Layer 3 of a small transformer language model trained on English Wikipedia (12 layers, counted from 0, width 128). Numbers have three digits each and are written without spaces.
A neuron's activation on a vector x is SiLU(gate . x) times (in . x), where the dot is the dot product.

Input weights of the MLP neurons that the questions are about. A number n stands for (n - 500) times 0.0017.
n6 gate: 703543316892622625237448540478471582259536517439787487208341289756427470356575264448468427525598492496479741461407488638643376358644637407513302405467415376535488698400361425550400741389612508264227512626555627534541702480535782626492765616574562542542508500569420314466568722647409496542594385325539689635634268431255397403278311321617462375529421496484554378898508532551641568659464
n15 gate: 569347573414580238496508256481585482541442594384662478377649411408662508734567379521383442530406561598432726445636306437403317396500586618567709369581626589426443466556433418441475648741445439560362748551406628608559458479490486598461667744496478336522277348878564417542519565478592257448540288690405533634597536353409687555424431552535405543321541543353709594618394700412469736489639
n24 gate: 487636598587287437539195645536541293507169416527448448631513565643490218704385612332378480452604507415430544445511575264441719468645373596526483546418583288554334661607401472413625421686387490568416449483518325576466330493500493527477320377605527566472523376506423517482496467497443621413517637396454582320330728570355447510583198428611578263412473441330402500645567596503484479607470
n26 gate: 303529589379609412713587457309500466802341514629634665573452458441703554263652600663400722441503354630341466624507435405602571464545348562548388440576405436620355415483473349597377469291410240352357585616291627493320622378304588435387457438452476441672553587406348479660461544462334458549401375441683483659416690476497593519456536455464425696544431440409471432414355601493398586332550
n40 gate: 284636475446337496640436448556460529706349522507408434596564547303613519493469514490785213543365698439474411368866353394526340579261384463604809321611654524413392559565379256530656551414342704596436411535393540325489496410534482376497478468496561529584538315601555610548397648429617530478394308493448464431339606433486469500475739569391378461511748611454654408504490427266527322474329
n74 gate: 474208675434435345337579789551566544535500536391550679648713137487474655487614470747376409531639266391338596488441781424527363633755625832439228453333418491426603347611313424575555482500240608454639382743373378738367358559396466561627176312618369438437351513368509563577731625321112660478509473438294601415684487539504661220677505504468454530504288794332525600318746376361500341437384
n78 gate: 358644485553451422516624474381610341638463387515519574460586412147649417684241621548592462653478519681590402532363625585519425318612634450455560390519611504448282531400368461439449370504135600406766534347613589562321520518464589754442579496564447642427460730500329430606574556444261489546433441258626166339427507756504310568634528454532492578651279463600507582354702175565406437357515
n103 gate: 575459471236626603552504339420442409533325239443764574650224522384639549577437528648616299397266504522522576600470529389178455466416642383418425605606418433512667481331493552524496577442577450431507287496380545433383489559500717672469183471450685629760570529537548657526373632583500517448611226419697562286607615393327409480518739562565496475522482655439439554621178542531476413426546
n110 gate: 721457542731462415414441358504465507419466647410550557497465268587527648642658405405585583468351369406532337305370650614375699390607404322342462631658538497692514375528432550375574651615209541607414712652316511593331536759490644469587547386514403525571520504503712382583694462372504572404628406401467535399258410473517453510675558617452341692382363388589392707398572514624400381553575
n115 gate: 529597752641656439455458603638592244496334455489658594598453511621763439528539294401390562593478431478331562355662522369380557531620518531409691447408543415523504447459489437465344596642500241364529675486598504762607481666375435352504333525507427574481518459586267274439647435587442589604276492322248482472433370744562532493281546422327542540635607585285384489584804529201524413702539
n133 gate: 631676460409603359649484282450578725515442580533470424220566552633446661564507482450532214332292365515625412514618755575281538682459417360651337511496344306774511500395507248347486560437174435574569518467310580613281392400479706460407508571566496440323486455372599416511542446430535531459679695331700607457553577399588532503442647724651519493386422554467410471462683414436690374255641
n149 gate: 519570504653676716389622702435698477648614718412357457604389449485504552612660616470699404293339610542615266354492469595433697520576515460342580519442527346512655044520485653551485297843372511651626542683456409413488492541269432397437396238473515445263627449565690397332440428465183518374454468465524496563390305345339772395576488301395508439504617582572366768420500455352504392405477
n162 gate: 330454513443343414359570389408677249638491622465518716390517500770639486214377645594483736460517304487740461396755632316302532380500820596272275555128184423654216505460449576695538602561257530496600579417277319374221445564316500496300674231561575433554389804438514559495373652640736422536587495625468284628446561284439560376651592785463665374715513466427343199665356586559639541469380
n188 gate: 264401653408507471365303504676616452772364558563416359704489594493606550638702275721504444636385397489446626440276578534496589574590471348150636428538478478393664523549594496317504557511380625536592433496535419592771453676426573544723562669489485568641410693346550485519419478481394716500662326830434421626428581383455435633258742421441454364429504246559343504236395456392521368450569
n205 gate: 503421601738383493676405439478759531496445532472561657527576409318288428399477476254453390461583637500761417474604490454397373646466602477789445607559555436747606579377567553447615475604409456543565410589432378372482747423368630586349410339514514631600581585392622461468428298458621500386555543281754577433461751599462571431343671521456641377607661760664432514583510432473626352298632
n213 gate: 605489719748831507684360661520542409603590356609632287496530420424489532599438459592670684611511287504360655414265454670434555568575444446394440269447455393351619375565276477593327756485485682290271526691492613729531524504734485478610496796530360612578342538561356313378496586458592695280470351515579382562546418582470236450381552277651469388345607393470461402603493496529522441577726
n222 gate: 587402519565451451701363445596653778685534347670578406694477462626339341511482530552296564542776470477622549392508397893118619284550496442582421459201571478488646414527400434514407693561458676526576584564441708672446388493634414462581710431523272663426759423385469445666468526390528532270598457601440531471434206358420404504526788349793532635625404578590489405591475642438489445473589
n226 gate: 728545457865539485322603549627602715476577291225484404635469445700562752614576386405454504559492604691496687385508602520424386381663469574437569530520373508521531476393542596415337409602445604301422722686573709600488623575723496666220472398364402767544439635449593536427629442523405350740589735206447531383460597496426500515535418266545569342344208542273467659748390664658620618652634
n248 gate: 412469332496436335256440441418572428258465529465371401411518439780493645497534385580556365652723260365489617304448693398376511612496335382585387521457532392420395574659583321429628352486453416387507614574566574526669571593527311295728452613536318475463448616547555441670445394582568590515719556536414500479420603454347583564567785743722281468493572451700550706690580633500288396434388
n271 gate: 448521563356463559585401580590534661477390354489492290270544647665596461188450417471489696334589570522619474514531380622389481625467265380460695565481427787520361646209540344320442545280481544550389422474488684416572477529550625378468648521396780405588290508444431619689608625485331717538544334709590373449500570511467504577588653458457209434373602536291636478562252478432454236519223
n285 gate: 489496602330432522430695555559356492630362523377453546522792557564619386526526449419643459362298675681376372343656421465442480579575315521333723562318400581404622613408643488664742386500595467388463504612633617500846614471231430313642480487489492415786449558337465496656469455425420440469354293408642436613427414322647160464344536504488735533508416562370475616378214419282507335643382
n6 in: 578471315730361489422528496639637583458615205593581396369268561693470531423620691423662286569702411534376673521332481697535421642641378496386563445314467449664485554378639450618452454447409396601287598552644780566420551384661607552489504679399353665635409293450380508555508374767468284280646406381819640668612552452553573546463397232500449448402458551274398500810500507565666500465463
n15 in: 696531647693518525444260528496428655504525567618607507379618562467780429636601409406468661307364571500745636732467673250342526443642489415659638392562557447431574496562305551469252424425648369621500482568652611658435556399500528244413601500443522603412402584419526496545414383665272281364464664441568583455540329592360319537581315547489365617504485441603598439515652152410479448710605
n24 in: 354511662485347402503211464443431352532430506508468459716393669572525328459530575389450486702573514528436520376350506596587565372641486592552478478620654309491419561509392500538541385611414366538328585542641406733460464505546453435648503371715469457532461486455485550544526489738545532564601532459473454437375590620293412521494303512473589492438618442441492528539500525533530586529622
n26 in: 531493461061512477692451594070496539289374460381464607362722453605412613549649541530508538418385611631472411643440643480373331626321359416592591444590393451438375548163515311566342527527426371493239550393384484417492266645368595676504375491465600598789523681402444444572200626427370554630473564567686306433350695405558317620340686441504508294631547474371424584488638704489326371405583
n40 in: 366492842269614546644437463660526682650592565303356344561248675598608500574516488788488546440534784530361500392658411496396839429351471504523746402411883570424425578461381375444693436247317388549454272399517496284419496361339695437480465605605652401327381380667552535469399388698460508608701316272562492394331739255416541747529841431242390396563739558525488395403587806516464482474376
n74 in: 586683376416395401434485544351740528449473434386604585310900593514297614504504429420469646672627391495420778565543440608341562606737545300475482451560392388388235425537456378608398458372486459654450637586836377420357615549265972663500653464445537607444380472616491264889339563601331114467609258495739624460570908356788300526243241370341772604473505313450354423357740599579439209453487
n78 in: 704391336754352751480649448524765424519575535496355496338579616327425456504504604341537523481583447428413481616579393465527305524643620399479459511600556277463414822659459453460326373519354770277511432621591634645396664390377721640651548682397290422445781589461296461480551470412520529640613464488444259526375421650405422683707484523604635477618146500729450724747632440511573512488507
n103 in: 484549409199618484557588534425313508588290240578752751580535747456527504508656623573508567264559457425606413564541512443532673508374772302564410806413364419555531553496554532709527496721647368674422433606431622597512529572523628547527126491461689617646611528437183602500549434776658681318453443544611282328621531562484523556399554416384488695535424515461119402475493535264303537589736
n110 in: 664430404488443670675447743302678650512458373477381457430443333639348436275288530455399645656661382604599646474580674906299412512542553372492542418465500703537579353547549134489534488392407549581427485531568500362434299374628647397236516430420427449429605582286675528576608701523528417461462704802456604198689710436354507391390750680630424538519325635614464603476583541515393460457575
n115 in: 655444496653656514470542596657239379245439541348504623426366566713770432433549415333397493622540381460323624479413394325511504519512507431579788383467561397585536399459553235628195504799570561598420547623613571485611519669476400522578527541456522764545649359586421316424553601587712599496294492537370485468653522496624549304403439378423527331573371415457387370572640493191717481664561
n133 in: 512567706600542595721767425455609500500339448719636548638442582652726342402429311425424261528600569570528635610452465627242500276564637644550496496512447417248431416398557480537504390492566546623488465415291400317696581500437733577564512474732609488516568674701812500130480504477369376234481621480597410485428773343349654548722533551435439573438524481447500770694733443751641443702496
n149 in: 591553625350357420694469525639700548645347648456489485316368541437424404550311557453342581530416220592249247619557470643345588508391699249544456415500543496547644326560732508180539411482459428751577438420454492436604338415504453635511492504628426684421518298552265477458382232584675745541562424305562467447421474348518571354569461571442737416632623407511493452297624464433493734485381
n162 in: 298578762555227319273438428368409457643334569465512548609415500642477557386265664363561582544500461480484379604504641576296545549638627541673523364362404592475627693365333684496428571445354569620609149422383399733389627621407512531352720371566653436400481755566391633492589288504653408568616658663692685682512570527379576360727479607653410307457579428488419271729452787394751504504393
n188 in: 440481564353524200375440352715399399524286442624587488539703459532365492621442402547516580463552341516380740389517561479768324648571354325509468430585563476513670686626652508264445634484496520620408560476467533624768260523458662444722772760516235570607598643330529235333508702560687508200580270385622552566652512456448504727231504524678140329496541250429304488714560500430354517516476
n205 in: 534629350528092382263699416330580583508500457638581535409549356598563684291511485405254298534418608496442414254430458473350633370194411793492530351754389507556507519492547611625544610459364485482698564403329488238538504852529452463533531555687466565350705431468442578605294422538468440415444531427366640500488317419372270613652307618631394537594477387300422463551560327431482390531533
n213 in: 434488250531292566371787362443538337639393732628491466584347648739591630326532537463211313390479789413539309373802626261466465443445652678559323625332475382944520427580366428484399525291298447576500537260595577462555504577671676417379522387633634466393642496571827715643625422600434563730603530504513550609526562533575637315541526644412721706400483293537621496313488582580356717483161
n222 in: 448531435561715580475586543209697533661560366423224412300581537553263331547327734294353431422637512569601338195513708750313492338648636620236500591414628623310612550517243737481595397382270780422605549234500529563303474571496664504543538500269394546500650417519357538466635612541371748471387432508687561208425544540390315427620427413671606548492500623524653516691557408574508767479727
n226 in: 583633296603615543318323461441576720654476167421595353377516355396315625523431469244344567362484701297525321405628424684659575399214755515284610450544551582589578833301450480640349565540617500335480544460673504578315483859481571551349413591552620716553566472466319537533731539703508665708662479341492508535390714457476496564748584208559479303241436461527668603488433426608588475541590
n248 in: 439302328344519413183390448343291450286413717374686571644431523593436540530685440407496328601649792416417546660440562567586612593424379358566545545415708227451353615566668465587552368661585440198382569610667702563527661707631624359808440470550519262394511488237547362687710421550609403602648428625372531478425637496366604453394629535577580413423365306553532649392417519397427516343485
n271 in: 435670235430652568518514479838268252324607446457527299689431522417440491517445614585458401487504500378554500306509622638473441495151474368500710374500500831292261769346584380455390540535820414275168699422491617576583482664409637306437455505379396287469673575394316581360482380504592765504315369416405535521268099449496471598530591434894129397439557538491268582577386423253371319518538
n285 in: 624638551412741350504479598488425508504642584589175328474376504516658447629462310481565384599659593664351492333403845428632585508745519400348496477555389690380607556452409368685773449543551427474434457616504609596693365410582450330602415575504320599696386766335359560508565258543681548360527731492753547451404411373418666588292717334434646381738559473500500547276343279207601524544595

Each question shows a token from some text and the vector x that enters the MLP there. A number n stands for (n - 500) times 0.0089.

";": 386439435337495439662542461406546472512662526511599354482565549642471503476566461483492411652332336433541551623443663595651416394506461609695539498471523612619542531440459580525561471460468361548426473389516436479466459581462591518548415712290346417610545492472439499328543502507253528618531625556378648476510585560621637360376311539434592508628418393679444451287299554457496517483506
Which of these neurons fires most? n26

" board": 642474656458488595644599383525505570553580597412626366535516495496421230344525536462484426585399402406503544445349561445358500438518404602616570538668584550677442674505614564480419468615554414570472361519679424597418380589506543656570465743560337600614520417539565575349613656523517392473460561449393505457304609553350549521429288543439551526671634430660427625585343611642384418499497
The most active neuron and its activation: n24, at about 14

"\n\n": 454564571395529516608623609403576584567613553515542435415631473652327401431527413450502609531460364377713436685575537341273479618508434563640526543490479494545524370673513630495560444435512531470445489646559514565496284648426569471405455680465475547582461406588452573217623496511431465578518423405403647345285542556503508491435293396460565574588421518519520386294379563612375401465385
Which two neurons fire most, strongest first? n74, n149

"=": 616572378380405406683574514462480489320583540532576388392566500773417558308435438590527470667476378500622430585407493575373355442454359604609611466559502433593549757555608552553466489359575430472452519455530477575528429511360568432428546600409321548598553487548480482286469489503450554664613416375477541552296619552533618471510357542353491595590299444666407535464384753549330551478461
Which two neurons fire most, strongest first? n26, n6

" exp": 558490573420538392641480427476581648518529722396535474451623407583444449285378472541604549371378449332565442492466483560434488038431495645633746456581411479522542552641505472505460467609613314496321479503666399311424358569459693541657442758403580413448481508498588466424479446536528452478593626296311527441408565533354528437544384547459448601582510518607494416473547420551469544665433
Which of these neurons fires most? n15

" big": 616476509585650586557724441462504494450563491612468399527521592620280362319525448376533374519329432335503400477548641553615655564572577658639578463576403499561665522534490554511464410562483477522468323521528614623423362595540419526513429870569425546670512436538464415418595402595500553556559512342372484596418570461461459501505365579405617632517645392598364518560390469545464256667401
Which three neurons fire most, strongest first? n213, n115, n6

"ed": 507488552387401457693508508611568327476625541293442385431617501617372256417542549394515416532446320356635473430453541445553504356572641521785514532486488630553576627458370522539523397637559457607585397496675373668444477619481556527372446667645522548575498537494502535275570414478505476476622575343484503412504538473506538457490399429373662579544470415594445400581385639540511517641343
The most active neuron and its activation: n24, at about 14

" —": 448605400337514392653532621480597486430609529418649466589682561688426594372519476293558485602398438367630668457404634581498409455537472573578442558390590513508582494596501543537447483657545490448509491506562380475575463549496507402464303664409360525650439433614545499284572507508412474575627629628200398534460567469477595463411364566340561591453585391717380577439301544648511425605545
The most active neuron and its activation: n248, at about 4.4

"mp": 563658568376486530626469530426520650465703629465509413390557632479364440407464435531422461518345534395645655530451464505622374415694531579720546464540502571584616654492465715412363401443462450504469413429679366460378370596348562565495551737475365472600556426533479422474519414475550559658692710481514496486479511537550606348563320457255586439533576366492354400562428504489515503716464
Which of these neurons fires most? n226

" Portland": 631524569409401488592517470561574602630658524488444437549563517589397196306482522381625330518360375481597393514444568442527517575412545692636673477647666556444500611500463566460627415554571357479506299433599485590468377590506482537485473760545409475576409312642447497395576416432362482486493557376405473464509577532496406486440318403391653525578590414548543316589369652633508424655507
Which two neurons fire most, strongest first? n24, n40

"  ": 443548455326441348698567493474471542556648646474522287521534630572473446402520415428433603601440379363691582412412566538550413414514418512617584570571521568528650508578407685553426400510609382483545543616545295605582462599401586567643514736520511517621496454597424568286569460519388501612569494627304567461408547463549526386472357586469591679458429345671509754425374544555539513513532
Which of these neurons fires most? n6

" 1": 556542559213490442696653479461548409598688430467563382492481597475441338377550428507636391623353370374593440401371671521523479390468563612602622644463554484600628458668441532569646444437455449326661487570568470603559528530300555572636454567478531534647575368567417626438513371477476431560513658504367541352404636476471549394406396520270436619601471457669428468535336580536593543555477
Which of these neurons fires most? n103

" at": 525575465403559491606613512611452603541564572437624354490675328590347299423473391412570483481370387440651503387515582570480501632389499650621649549524457501470578566695511692572505518509404364482382330375650445480345438591515654452508510764413297522518546490452561662244444501474366374496463569439494519494523537397371491539485459311441478631597456440519550499384364531538429432521514
Which of these neurons fires most? n115

" 3": 516556408347586445604653493439474391600606456394518317490574585430490464273408466465553452586439287423625522491250714597475420361386442502660592540522525451611664464641469526537574404460428463452495438624582450616540587571336603536621509705477437612573553430544417555379450369443550406604492697521360474387549585621439631422430395502269432595565551423631358517652315559567498476554468
Which of these neurons fires most? n103

" ESP": 476616417481499439596609441546612575371546703418604392493663425684544493346521688414522469585414364383559553576340627596512446476366483686571630633537614617554504576615613535532586302629533409339446568570562595500484532489453573506527564711464423483508519389532432557350534490589533393552603451447288459595526577596450627455391268439393646552651570427751402475561435668507579407542547
Which of these neurons fires most? n6

" Vall": 601592432403417533550523542418601734568659614428502432532476601603420475396392421463549503453391341416481631515278498533628424272507515560644607578689537697427419595567537668481513476685572407399585487540637434351375310587576442435555610780598425460560482300592463464354552455503596412567673512383436467486535524519449449418551303469357542540596448301603515539661462502527535331662495
Which three neurons fire most, strongest first? n226, n6, n15

"d": 436506457315486514690574415614452398463541614374532427350558500531448369521564459387531422650500387351556369569423498517554494470599538554763575502464437670573633569528442673535536400481491360577626352531632524942519581544526479517378417644614424528587620578458410602352589451582573383502671631365551462437514549597490621464494309530503600513570550316599458502595403688454483440575421
Which of these neurons fires most? n24

" 2003": 647544489487580496614526366398537628588602489477549390437699488567550202364564636407553399522377344405594389483429570547386455366492451597727485627445470609578555444525594520507646607536519421458413450449649456503471482629434667527367567618507472647619445422561566517393638347587434462534606544462307603437490614616514487413523458393337466720562421396562497563556262509625442269573521
Which three neurons fire most, strongest first? n110, n226, n133

"No": 634494483434522408504667521417658588442633567316376453371527415439393354519532555400533482438290440283577400467402568471509432225431458494579587451597488367621517612695592503579420508443528601422485542323492434499484532615540414559565461703383497549532567457503299620293519507483443421520698713367551530514403460506495580462524502477380586387581746485395419419261406444390630454715441
The most active neuron and its activation: n149, at about 3.4

"|": 498515416388407357676635527566438476592610538481577450494530664767472520410503392592458418607489481292441522628414663596499420408501429551698517475432545541592433442630510579619541480440536410382534481511638357503382443622389563501622605715386475530552539523525389562174685451407521527570568441543460559622443502637555508463457341437473512553547455417629464514395342597549434433603493
Which of these neurons fires most? n188

" Pld": 407509463352573541520731522431641589456700693469746262563507418721424643428410529374546588552548405244505516518254594455370544470436591527644578474376581537543487437696551557539399502513440541525506479442669404404541404512430437602370590585413368505650538473519457549416739566566437301586535396683434358461411551562477541590414297439363542541578456397470368476518437517570462493614568
The most active neuron and its activation: n6, at about 0.6

" added": 542525650406438422644504255429559291522658586450509371502548411647394231474468620355571429585344410329753516410392711439442598431408370643599557554408388582604462504615351490554465344446444474479503458414594546521401432641402570426447656690417517522585486543593641557364506544516525338547560516321428561417379567524372590399495432380494461631499515506584428456520379493636455428586382
Which three neurons fire most, strongest first? n162, n24, n133

" |": 450552413367510401642618465583560580535594555460605380465556620725473520433470439489511456652500387390474539555389625652643421441545468574597585508501524507676536451458564600537521529490478431475453530610566463612509501574413586532565452714356484456611559478528460519076684510550394489606627509535387541501452552501516531430441447528439527530585474372714414541501402618553427449546524
Which two neurons fire most, strongest first? n188, n6

"and": 682453502274385603717547458400452627546458675508428525355675508505452297426554568557533486522366351356562484302474444540398353515400493624630550633383532636623446622525455671633448273403462388518435488344682507506409471599439639396582418723490305529555552549578597565512495424641510476550586489425598585462428581547435543547486321546473603608566522440609573351554447522519288518507351
Which of these neurons fires most? n26

"ies": 595533554421348499678649449542503485388739561321633482405577572549421373458439532422506401541509488299690286474518463394454453585172512534672507623487461596518583574487586593542442505347433424510546415396535355758489338566506571505567532752462471658629487559509464499434440552583426497542645488215427648414416589508363497602420324463440544645671510411650457464564303519526519406464556
Which two neurons fire most, strongest first? n205, n103

"L": 589523408349423396602618451547598507541485605520556297412601336592511522481460542553433493618593396352673442572337516536595423337534524577668480511616590565496580551585586604562469373683423439388596454498684435501627478534424654448637525712449478576465679434451568658371625512535482418690590536271412437426479623521555482441440347451524609499598585294648372505555293557556529375605583
Which of these neurons fires most? n78

"ci": 557570607195621521537449460434433658383613682421508534414468489511422571303604476524486515520439464238461420644401491584736358356560545504585607622692426813547518534414523531477450526526579551471503544482498548586297329660461501496387497640464278700471477320599401514495457445386554424523569619263543577556339538565359551481536446394455601581542457304504489543459543617434666434615322
Which of these neurons fires most? n226

" L": 572612428451471460505607441489624449496608646559448301390399389406415464375454524493452440667508368223665498513183610656488511353553513615653654463618504579606540510670541586547579454581502463420496372447637508526569382574479485467616484706366521627512649462464477726368566522400458290612566608527482517470611626580524511481531275434432525431532623468626440526614452637477462491624539
Which of these neurons fires most? n6

" 14": 449414479454465462647592546532505472511467609491468346510532530441484461312417415295625485570466358307650693524350604566583416361475476532622557551464514551568598365723574613543582463612429389302602427589664398699504544604339682524716547687403565550672523398586552574394578458437528518623619602572441435445510522626451623513474354460366527635666538388656404583519394575570422507555560
Which three neurons fire most, strongest first? n248, n188, n26

" bo": 671528473440593511473591388520496537565575739379524456499657515504506442347377383470457325540413438449516340609316710494544468322423404529574528321666424466564516476660513600469559454392517353534549471355516451467604342434563533532607478806473396537500694443510559590275485435583481467720465550485358584525476624550343417519470263468430474585533553483577461370605577434374529398576389
Which of these neurons fires most? n133

"ke": 406508657373478486729695459571563508504657647475468440474489649533443501538468459420426299439370415443517372556427501524511356334445505616709530502576558616513525542594557527511469277330397399585501449468594342719495420539520520548422499673523410644596510437414330460376626436600509367486470622282367495475569659480481653446362322504407604440484467262577479502674491611605441417557402
The most active neuron and its activation: n133, at about 4.1

" 46": 615432445431450415598629548454449539482511558477412398435461486496477480311407457282527436682438292395613570586311685475440441258423476521659621461403629617645606488708569538533535507551424348404564381484710408662459445591342633608649482669477360560635499379526487487412457480517521412544560545462447400371528621630459586492442367555369567560597432437684458616628420666576468362547452
The most active neuron and its activation: n78, at about 4.5

" before": 417485473580520590617667519425593693487640503412563351520580462642395286501426496368562432485412217430650721583491619629322352685536585645701605542516501559621586561633498583652573436418423454574421477472539454413422516602452481529509497719406437508595511414491662467364484503511420466575579581399321540342451587537388531609479451392454482410491491410573475477379403614609427451572419
The most active neuron and its activation: n133, at about 2.7

" and": 400479522436562548675491446438443692644713565559538477424621527659518456502561518482620441588469414412627504439492513621334392510419517613897651464477458485642517526533498558509490474561514381544363456448569432664491432563483519478443406826435419401495565553599507525399502542529288454460570533417439570417374600452372583408445420476409452541578426379603443385316376592573454435478483
Which two neurons fire most, strongest first? n133, n15

" W": 496594380472463387557590476436650468515597568467498305395552482515496490449489504455541452562520345199633366506141557609376502228507426565696600384582582496559557529581617628556471528639514408416295400396656412467612302501529549524589467575367417704634631454480441681333527516422527325612511610518375418502477561452543458506571287451400539532466554379576489478561409562542498473594502
The most active neuron and its activation: n24, at about 3.2

" were": 513486486463565637546631252473593553518653570397611247554564508546443308501500530634624370484425408397620576540437557397420557546441401495722621427405513419582473603704490622505474502443471414489501548414531379678448481550463549441554461818376448560588542509455477427297497522504327476539495545358363452464363609444493556527421553482462503552726413545654473350353494546450424324624497
Which of these neurons fires most? n188

"\n": 369521410365516374629621678422526588525647671546579385430675494602354455463624385476546512697454383436734492668442548433335495441463488574625576583433462426504516472641497656492501479525591485506530435577564492520493418602413638559497499700458464578531444452515415463251671468539426400535578377545377611363298599553564580438423225369444606536541463467621464438375413492630468398547486
Which of these neurons fires most? n74

" (": 467529449430604496539608571448537642538620572474486363490522525614440331275509520444625466547337436270640367631395499551460461440546559573597495521396424551580502547541464571460522577519602476518454499508557448520473192528575581435526465699323403618545456562469414648201527613535445536555447499420479636212398526497506638422417246503397492458545601520576464549465374756495394397555492
Which of these neurons fires most? n271

"Ju": 533483366592533535520640505386557607542528588423391508368577523522365455311535490404541426560385508351463327668457530619633400409479616637642650460726479620590611381561499611545585380374655608417463516370452410443347447559581554614578465801469488599556480364542436570346464386379407406528593666480465514467402606541540548415424316493475523575533617202504345578521540515442378486652431
Which of these neurons fires most? n40

" aim": 476318615569494540661694492419442535410611622440451466420475501601361458383560551431534484501375496482573414462300647558218592379534381410599588607535355691529488554372533636562503399533500420467329568390587566466534311651465538530690583798421494430591503426577634543440649544618465417498586510393327570393327547465255520494493342523653512579569544396561506577541566414621413416600364
Which three neurons fire most, strongest first? n110, n271, n248